Layer 2 of a small transformer language model trained on English Wikipedia (16 layers, counted from 0, width 128). Numbers have three digits each and are written without spaces.
A neuron's activation on a vector x is SiLU(gate . x + bias) times (in . x + bias), where the dot is the dot product.

Input weights of the MLP neurons that the questions are about. A number n stands for (n - 500) times 0.0009.
n1 gate (bias -0.075): 453412575527415375380316261521544257484536696558750430242348352731629408476359744414598636596532355496594791592481318512504581369521442528477532438369585592575635590270431443435615520508524627623349577488885636411308477318492326431562524587630557341353386752544552511658317595388491669393545473647527316407660200650195241521492574685448484371496628708693560677564417460578468531698556
n73 gate (bias -0.129): 483466570719379356712645429424507566411380310490462692553458268623751489307755635623569350419370518542483457423443572547546564298383442291440366459633393549629564557440611540534538510472503570547473264593385562320374342660532573543439314493608575496704375456454465564485668591571470732426486682254277483585392482559746554591565522417494514307564503546507549486388716764644493431584384
n133 gate (bias -0.211): 453535548388624217448638403523603307639437455601337565470776526567641593700508512606507611489660399626343332474539633530582474511358749364504496568559357422525730356414428481365599526537375844850323443473568514392563504515385349440446370588480686614490643680496633683469426463586329818300530390525598471410441651554517457458744687496419600600417395649448556468670346641417504715416344
n148 gate (bias -0.113): 403440657348503555457640721376675523517227327332295500319497639563513608503342534694425504460453681599585640473503503652650446480507675467554503548536678400560639436453547422373658562648391361425594554514500387506460581443487503413638470531413449364622621318660579558372576464308546513653290560590545455490801611545399436401411305442615642404331435317410613385565669520435586542380540
n205 gate (bias -0.101): 587576691604695611604483563454620547636362451513605382577555486314483514261554486567524441410530503500588415593543433651562423500565639322507455597597507483246632701483640620430551517449394314539507433331463278435424483451729322256440562575516440659513319438240455689673438600583433718586458454591476556544434654335462721450401678397473672247307322528548309410574409386426680568461469
n223 gate (bias -0.061): 671440469249519325453387370341643420652412305546445442443730594528485520612493539526506426494585500365444494522527643532582494336510752537539550579516541607666589398563283532482500481335544406574521573609600485452615494465550382459594484607540545650523435275554347480503425116337453633506612497720665612560440541634275564542600539523522444453634598519453566561444633503577550558639475
n228 gate (bias -0.158): 551397396497079522589431525493630584334562497369519529381480500336378445490251595537613532228540467745474497628566379527349490382500527503547533291421380635416488393427500366576539536370487363517510654372601590464524407640556357609510618240512436574412594400332523395695500591380222532554497428545417610282524563548424564493567574480529578341410347559393592627442342355379421584466585
n245 gate (bias -0.181): 416626490638627513703555559111516557588542352228478391390503551436465544461527623599595377510506678538430497532500631533523523520537566402463381568696572587536309621545330595417382500529350641444438497513311415475524641711610727455537468591413408474589586564661596708423538462543679449590444429428704522585266497323518401364414636632472612497523425468620558578536451616661658509397564
n259 gate (bias -0.054): 573316743434525462529500572474574440457361398555552708460615493454692522467478600449641496294459554660272559472402503631539475654559669324520336531393500475544311311442438456404542205549465642387479616172390611558512312619536348637503279520571325547625504301507744539396567457469569500575427507469486435301368746682523424552727416706565543155630472575573750572667520525456421490401393
n270 gate (bias -0.028): 512607512718601676504688369343413516415676480581312539686644344194597249362492372471725564444475730361535479380420427260388524668430508409462456500464617444466489354544610267362536571603417432381481520786496687520497328657328742383473612259342284712452335391476480598188651643315329437546248508399313454605496354334463461479488566426569508436549671203429468435332602704431280402434229
n288 gate (bias -0.188): 267634207528275609508616456500422747492611639572976512442459508434585535450162462449431592607583458504593517405288528349562504733337517329618533408500617517313632559246768390571586915402704294639676685378444375384393387483703520529616562438560357605473520513541713767345574615297412796437592413452528690452570366410492508419479644568443541358433480632488562488624379777374483569283492
n297 gate (bias -0.233): 540522418416451460519342435484478378530372393533452460641394414609603461767469504292300704601507557717711608748403376500579789334352550262382680536609622440482596531580496677612712396519571511604094565642562573394271562534421485621500526433517231316507537488591545469641463373489371570597328612233548269524448569621545224508836450415549496387634449489455474431623454538627587360387601
n308 gate (bias -0.079): 592383442554658527693570433480566566675525543465525514475548338500467445475431390420426444500595522450505448319381492420400492569228443475495556557583449494453469625489438400572470429533517372449598545554715663493527557500547605522465508647455526494346569298327481564439569602578312404559560356408495441544579466529418327618566411606561239692557560464505615608521524601472324396532344
n1 in (bias 0.146): 337593673318289420418399569473285474409448424456445460575436478507828703648477566320474595496281654407426738370390605504429474336496462286823534424418455549690531420560583222529581489386537433454623451485475544627354591443444567474594448599651397443376493433406411445500812426435444313676572475496544593355390545469356204411324634696526556440394330541739410500535373189351392515465657
n73 in (bias 0.003): 552564484438497522322532445654450301532427500494599540667538471642636576426533523393372443370492433374563428427560635623452353380467350531714345721731532570602506529317290506439491444525663740610377639497439352367485447375376437516528424719566536565646447450373522546450532695583514662436600634555454271493701468550576558592467363503456573647371599497435370414360419392581443556320519
n133 in (bias 0.045): 374452600570489349554403441452271631551626375664539496555814500400658417489522496445436504371494384697723533403562368588251693378242519717702741580392547424432569441522398393552514532390607464430294412724673511555319535485511582551730558561610566562298244386471429401523529368444504521652408600479311324674454588507371235452603422507713418601485563464614547292530388464478478458411597
n148 in (bias 0.008): 443596535520420563305441383418330622506470557463324451604411571632581315506427561485465525550433559638535373559668229470491560443326500462567524540429413406403503416446437575517412483465278515409394578422437437513646584408405386637531397528516729602595538295497570470349594424548437506492509494437626492547740243733617580600349636603482556475482474509503598415412597500605453616594612
n205 in (bias 0.004): 448416500466532475522409488367463475468349603463411659668528453553626490506379448368432530597561408563565574491446506430447570413507403450566409539553414610506377564313382266518734404634544513487512503545467534578492454487594625430363503467477458574749677460453737457359428650448776348400263524347319548308434624467538339646519536484563369388535540402424472740544328547680314343519679
n223 in (bias -0.039): 579650634362582364609576427366320500448515515327293338686676449479456598595390641382437709530561573605446488382509485488421274509531540500540578652443637551617635383527488352474401411431572581503450617463483588567485367460494533415573557603527503531364485525436416302399656401448490714578386514699597462417398497626444745512426472525587512347384479500407391468395437521506721580590440
n228 in (bias 0.107): 714633308374549434523503528527535449444532533500348604464474426358241639674523353450443600590506490232653560494401509520552628600473644462546474428293566675512819563700553510506368624699391400560563391540641532506568418376601548500409558344439487431584551561666458411692584561497552471456655578525712410674575447547497531503430393413655561632454409490500373359652350409381591417286484
n245 in (bias -0.042): 475570402494516431400651515705525484519513477578478406584629542570359647676407533543551695235677561468266553458601643588381208418676688364466519649439545673830588536438415556475586383532487478316509503497673456536443588468548405694416465536497336507444408470526430403413465411460500626602503700628500405341304562547615599576507441645617513341539469529604410435557373567582375431394417
n259 in (bias 0.105): 474490700391527526514531585573638410493348635480341648647612598335698592514283574542313597510467510662443604392558520600378709694612580293403503356355332713459451441497541403503584517477523517545520669403311421258648351705510487432497375334473459397559620539595668546549709490474543593646331536306421416297443576525438454476750385521333571569713641656409493500551420442573490427434514
n270 in (bias -0.028): 504479566713683706418537614481346438429411655399420522448463559482504341429485534473456374408422631729591447411387364391478575693515313489528260554459609704312476278545372508447368577346489496473442846542379623424530605298426382713285493668560602711330599586567687598488618607578278780596526454540413461488617635377463643573382523565590356536324593481624352357368469656319330667748297
n288 in (bias 0.104): 587405409410507597307631444489336487441596444507661570431517466384483769632564436363500613391401220606581271486611620724431500454625581497379346493603597524387584273358653419579531412653704568511543633595513467436419597389555575587643514451741637497582564662610609522303346425457317568563559605397340540471467528414349447365472747479530336585333273245583376354401455528426507540489668
n297 in (bias 0.021): 619319543455341454428338268526625623515615562618377413507709285729518598347426474632440557536289406461412577439490385474450558526396585305469507590708518601574507471500587287342582327358702589225483310625420542476439591511561671674691335652435617635616344511489418425552429596555558511748624380497455390538258405403757528585459707618628625450493301403660554635540534349559378521430371
n308 in (bias 0.033): 544554355403662341502488575498333539650382611452431525447521358444433507526400493476584437448293550540533342604419381498517581423429473516455462429601557476591409500586418500452505581605519627449440454490536491536604417526528409557399644536438498642391551527573545444402500495523447546471647425530571564627405402552609470432425495532453392457471509450559502423427373623459455516593486

Each question shows a token from some text and the vector x that enters the MLP there. A number n stands for (n - 500) times 0.0044.

" |": 466437402506569640510596534505522616508499439532512561568512413542428623513488389433454544366523367473432403521499362573440361525580526495476409554609533447493556679544454511562521459508581534674343506480556495364554315524502521465505473407486592674652516502452609461508511435550580535479402528489419636549516705578613465495293604533500516402553528494622573443546530499493538408574368
The three highest activations, in order: n205, n1, n73

"8": 575467557538410587428344416400467559551587572380452501441315483573566639514389482378529654664519483418585526580557511505487452557518528459478380525476381440363443446531518479386459450515313496571459581466685523606542491490434437545554557503500474602438544346639505570523524416532387544340397498468514684468543659488633413610496489667493599563399386524694512692556516386441388585618456
The most active neuron and its activation: n1, at about 0.44

"|": 473603415477480397567530436505531575586637468699530762501550543516580436564520359612449435422502472469484516458550559497538570607498568585437430549512305458427525435391522559609472574449558595427381363330536487396543548474509514449530470367516546383639369651472574433496626503748547604328513442270461509435436510542623414467410588481558451569524549416607536479551544524491468488426442
The three highest activations, in order: n223, n133, n1

"ing": 544542651403463559403580370469195464424416524465371410519629412599587537622462671668440430558448377458493431531412591815552603402456490482494507502559608413520353327542500613516466630370477627564502484585669378463500428445383402576487443634664732540454585471496617498554630328470841508456571420600542518404585746586433421420577427662558378563519548583566471382520537658626475566563385
Which neuron lights up most? n133

" (": 446609604487488395553594569485411421628503431607462540546545503462606641547562545390431605563601381528518342509462560604572666558593519410502359703482542553557464624502497509606485472584668669693501644378567481579516608501372582483388426277640476697526492458499656520351444685538429471452566417506474367299545534587488272622491611518465561442550657529544574608571494311492431572499423
Which neuron lights up most? n259

" ": 642565514464406406506528548467570506500568528521520507578469488493471407524410384458479602565569470478447525478522440548382406310480408475517653439474533444481372526582569435585542470564544509429511332486463491493553470573437426362495489422472631369482531522489479514495523423586517384488554446555594451687443599460561568466525398568460530547564464563249622490518549543538420505509611
The most active neuron and its activation: n270, at about 0.22

" ==": 630485593530510608363454443375698544622583235483453344564340557523424489400343626444570306133526444476476467573517560574362521610451493285460472294694949440429416682541463519726423294568475389530465493570636543545493417486525574558615357488561415671457452568457453477386635524486548550580563598418448491497470716306543466526590699454454350664222508605481536420438485466484424417635603
The most active neuron and its activation: n270, at about 0.15

" is": 603491592692486550564421500288395404632631516606780577585387454499443600547695639781347499455555512532419475579517481747511589717446496366601440404445433468560666293474668467681367340490621481490529485531396446517523596522645430600570426447596453517529481434449650477515463550583595366546500470563468698512360476600495542636539575513476327574568428637593379468455474255586707500542477
The two highest activations, in order: n259, n308

"idence": 738530391581541465528478524545527470447533556387351513492243502543352629658447446444393579452458309452480397600367617707474401519664379437772562326612311432486530421432588434584872470625247650545500309542428461566513544459490526543354517645490373578478574595537308534564358435491576421302462504577402404404393620403575371354581402454529626544624497311576608498485593470275410338519330
The most active neuron and its activation: n223, at about 0.18

" to": 394514508553484500567529318334222588476733449467573485530181544503505474508414427597471476469504504365635669404685420399492333505577429429549466399517466429502574436519514629559613515643498456733540436365554513504541608316458564562535401468555465651460409599562641514501522638425831618762507530657630434528660460602655543389404315557541577237407474581473616328475359684558497456459436
Which neuron lights up most? n148

"ross": 582439596483847387545613400671587421650331610551356506513459528484556670662460375566458470520446656403481545385262474611505478620527258608653627600554639366669364591661435607415511605607511487345636413606702391514501571416543520537500578612561583346434442641572553434513586232589378492505481596397439299474403484519373396575492259561517444577730463358556554538613658513475580446412428
Which neuron lights up most? n308

"J": 427457423409505497523425510459757481600502532612491508365561408522570531454407405818405520303500713661345545474461530543640646262410538450551350600485532401579497556466433411353383365681423523482594630550506410488488789385476575615538457569504358611586340288584470493351478306517316508479550422297602279404357354267520504429392518709420578358572427427502443508511461731510576618487680
The most active neuron and its activation: n245, at about 1.1

")": 545434407324471391411567377328444562610396456348392521494600533420332399450567428657429440453503575625509532493524421592446499697571530537630289674468496572598448485434642490622543549469544434587371619559491643603535396481551391447320367489497551650420483447440532483589580339481699470597489443486418493550512434506620369740545430472524521460494261522603534355452661454524419497377444
The three highest activations, in order: n259, n148, n223

" pe": 486665597622585623396480429434558388699366449396535479657507479320350703640492362323640263541506592448370636596481432314435576485480410375255439409498449379493552361474403528392631550457620663445630519560498598455504583644341647590418246508521455353562519557494551449523707519411538379433540501541488236469202477501463487621422616348478408392760525385507497538604491497347730635456475
The most active neuron and its activation: n259, at about 0.27

" their": 351667397493563491587452432763495547525344590383462650545641452605490538492706573337596575391548633450362612410635468579483482480328481579578553507488499691563575502624395664622533437423530461636478430567475473539535570385408650341554434479482504635424510564468334490440547545446600503177361521639609461518244550628423362705285380630519460485617504369642547522469430276516531550443525
The most active neuron and its activation: n288, at about 0.23

"5": 618441589567384368494446460368579609442399552585454505411469492436488728533404450455467480606506660442454530575624585472593416531606640531476370571555492463410477442373411546367504453514475440504450585475678524564546507561436484368556486542508560428284607548592571546640524303494570408541444432522487505408472566444488592645484591487504459549431459396726413512620514574509523346589574
Which neuron lights up most? n73

"3": 551449499500430508506523420425513594514528543520433501397462570437464655494321533476544556579515561531534463505639470531495423601571492544517317457470412503385415356443475416402463521527462485406411507428515523589551406561461388570512577454522278473203418463478482519550576448382419474369534425576510638456566506409529600526437629532498538486511514567667535551671508484431390497730461
The most active neuron and its activation: n73, at about 0.29

"ain": 715582463531595512564636343546469562436542558453493541515313528647654615359280590498548650544418520659460382571314455558397407377477526567759679610667480526606445513496561333497557433646770482308346556702609546483489416461472508580497523616525438533433302575686607531569533494422615636460490505537479369620634423575468460425563266360542381614569494647602506290497482357484713635439426
The three highest activations, in order: n297, n1, n205

"7": 549438522576288384402409480404599530499621581400474552491381543538506547494387522555454518453517605475572597599649620532491498445545580474464463577478469472361434460441492330377581488510424519530480552484604437591549502583461451464556533564459395420440642567670557595481572290422501541585436454442467584546592532512561550678534574544506542529505429438683435465640591470562464480666506
Which neuron lights up most? n148

" March": 543491535410401334502503562333649609455565530655445523437261549431394567588290705580565492541469553648385434512560495377443521397499482638828567497340380599650600333570354685171634459580215497460353418575765536494509590459621375610320507469498653638651572606490452506548438459582586492545468504416478497414585545478471312550481564516490423420549582484510487415551466343627401331274600
The most active neuron and its activation: n228, at about 0.41

"h": 491342352500620683572605551633444485302536429589499558432530480407683561450572615407497466536460548689415448494703508349541402648540499563672490559462577554647232403470542721525299496576616393571621467539392397463479351581487325301546494522540434508463529544565391444502442459476406562323448525565636597645600365579463713425409456511452668341366293595552459506508336396504383507631559
Which neuron lights up most? n297

"4": 521552522450451428437535383424562543538527615538479569462542527474505570503274484435494604544503604498484526565684613546536425487513505547407255467497359509448450474394436231368425355531448350356454471392596498555546426553452364509526508523544355346288489448466513516601630401375329423467573421454563525334605488369521575624392637388498345489451474378684457444669592550441553474687530
The two highest activations, in order: n1, n73

"9": 453480466447413589502287415558438675568597570520334377450486456423570646621539391563473534533484597508650518560513472410528595467451413587451509543427528321389435276722551499366538313389467500589471434547588547568540447536424387661626488481468561480416511455630466517564563358537355376674395489387435664402551607487601340666452377540500623355489383447630489522551489370483628454611607
The three highest activations, in order: n297, n73, n245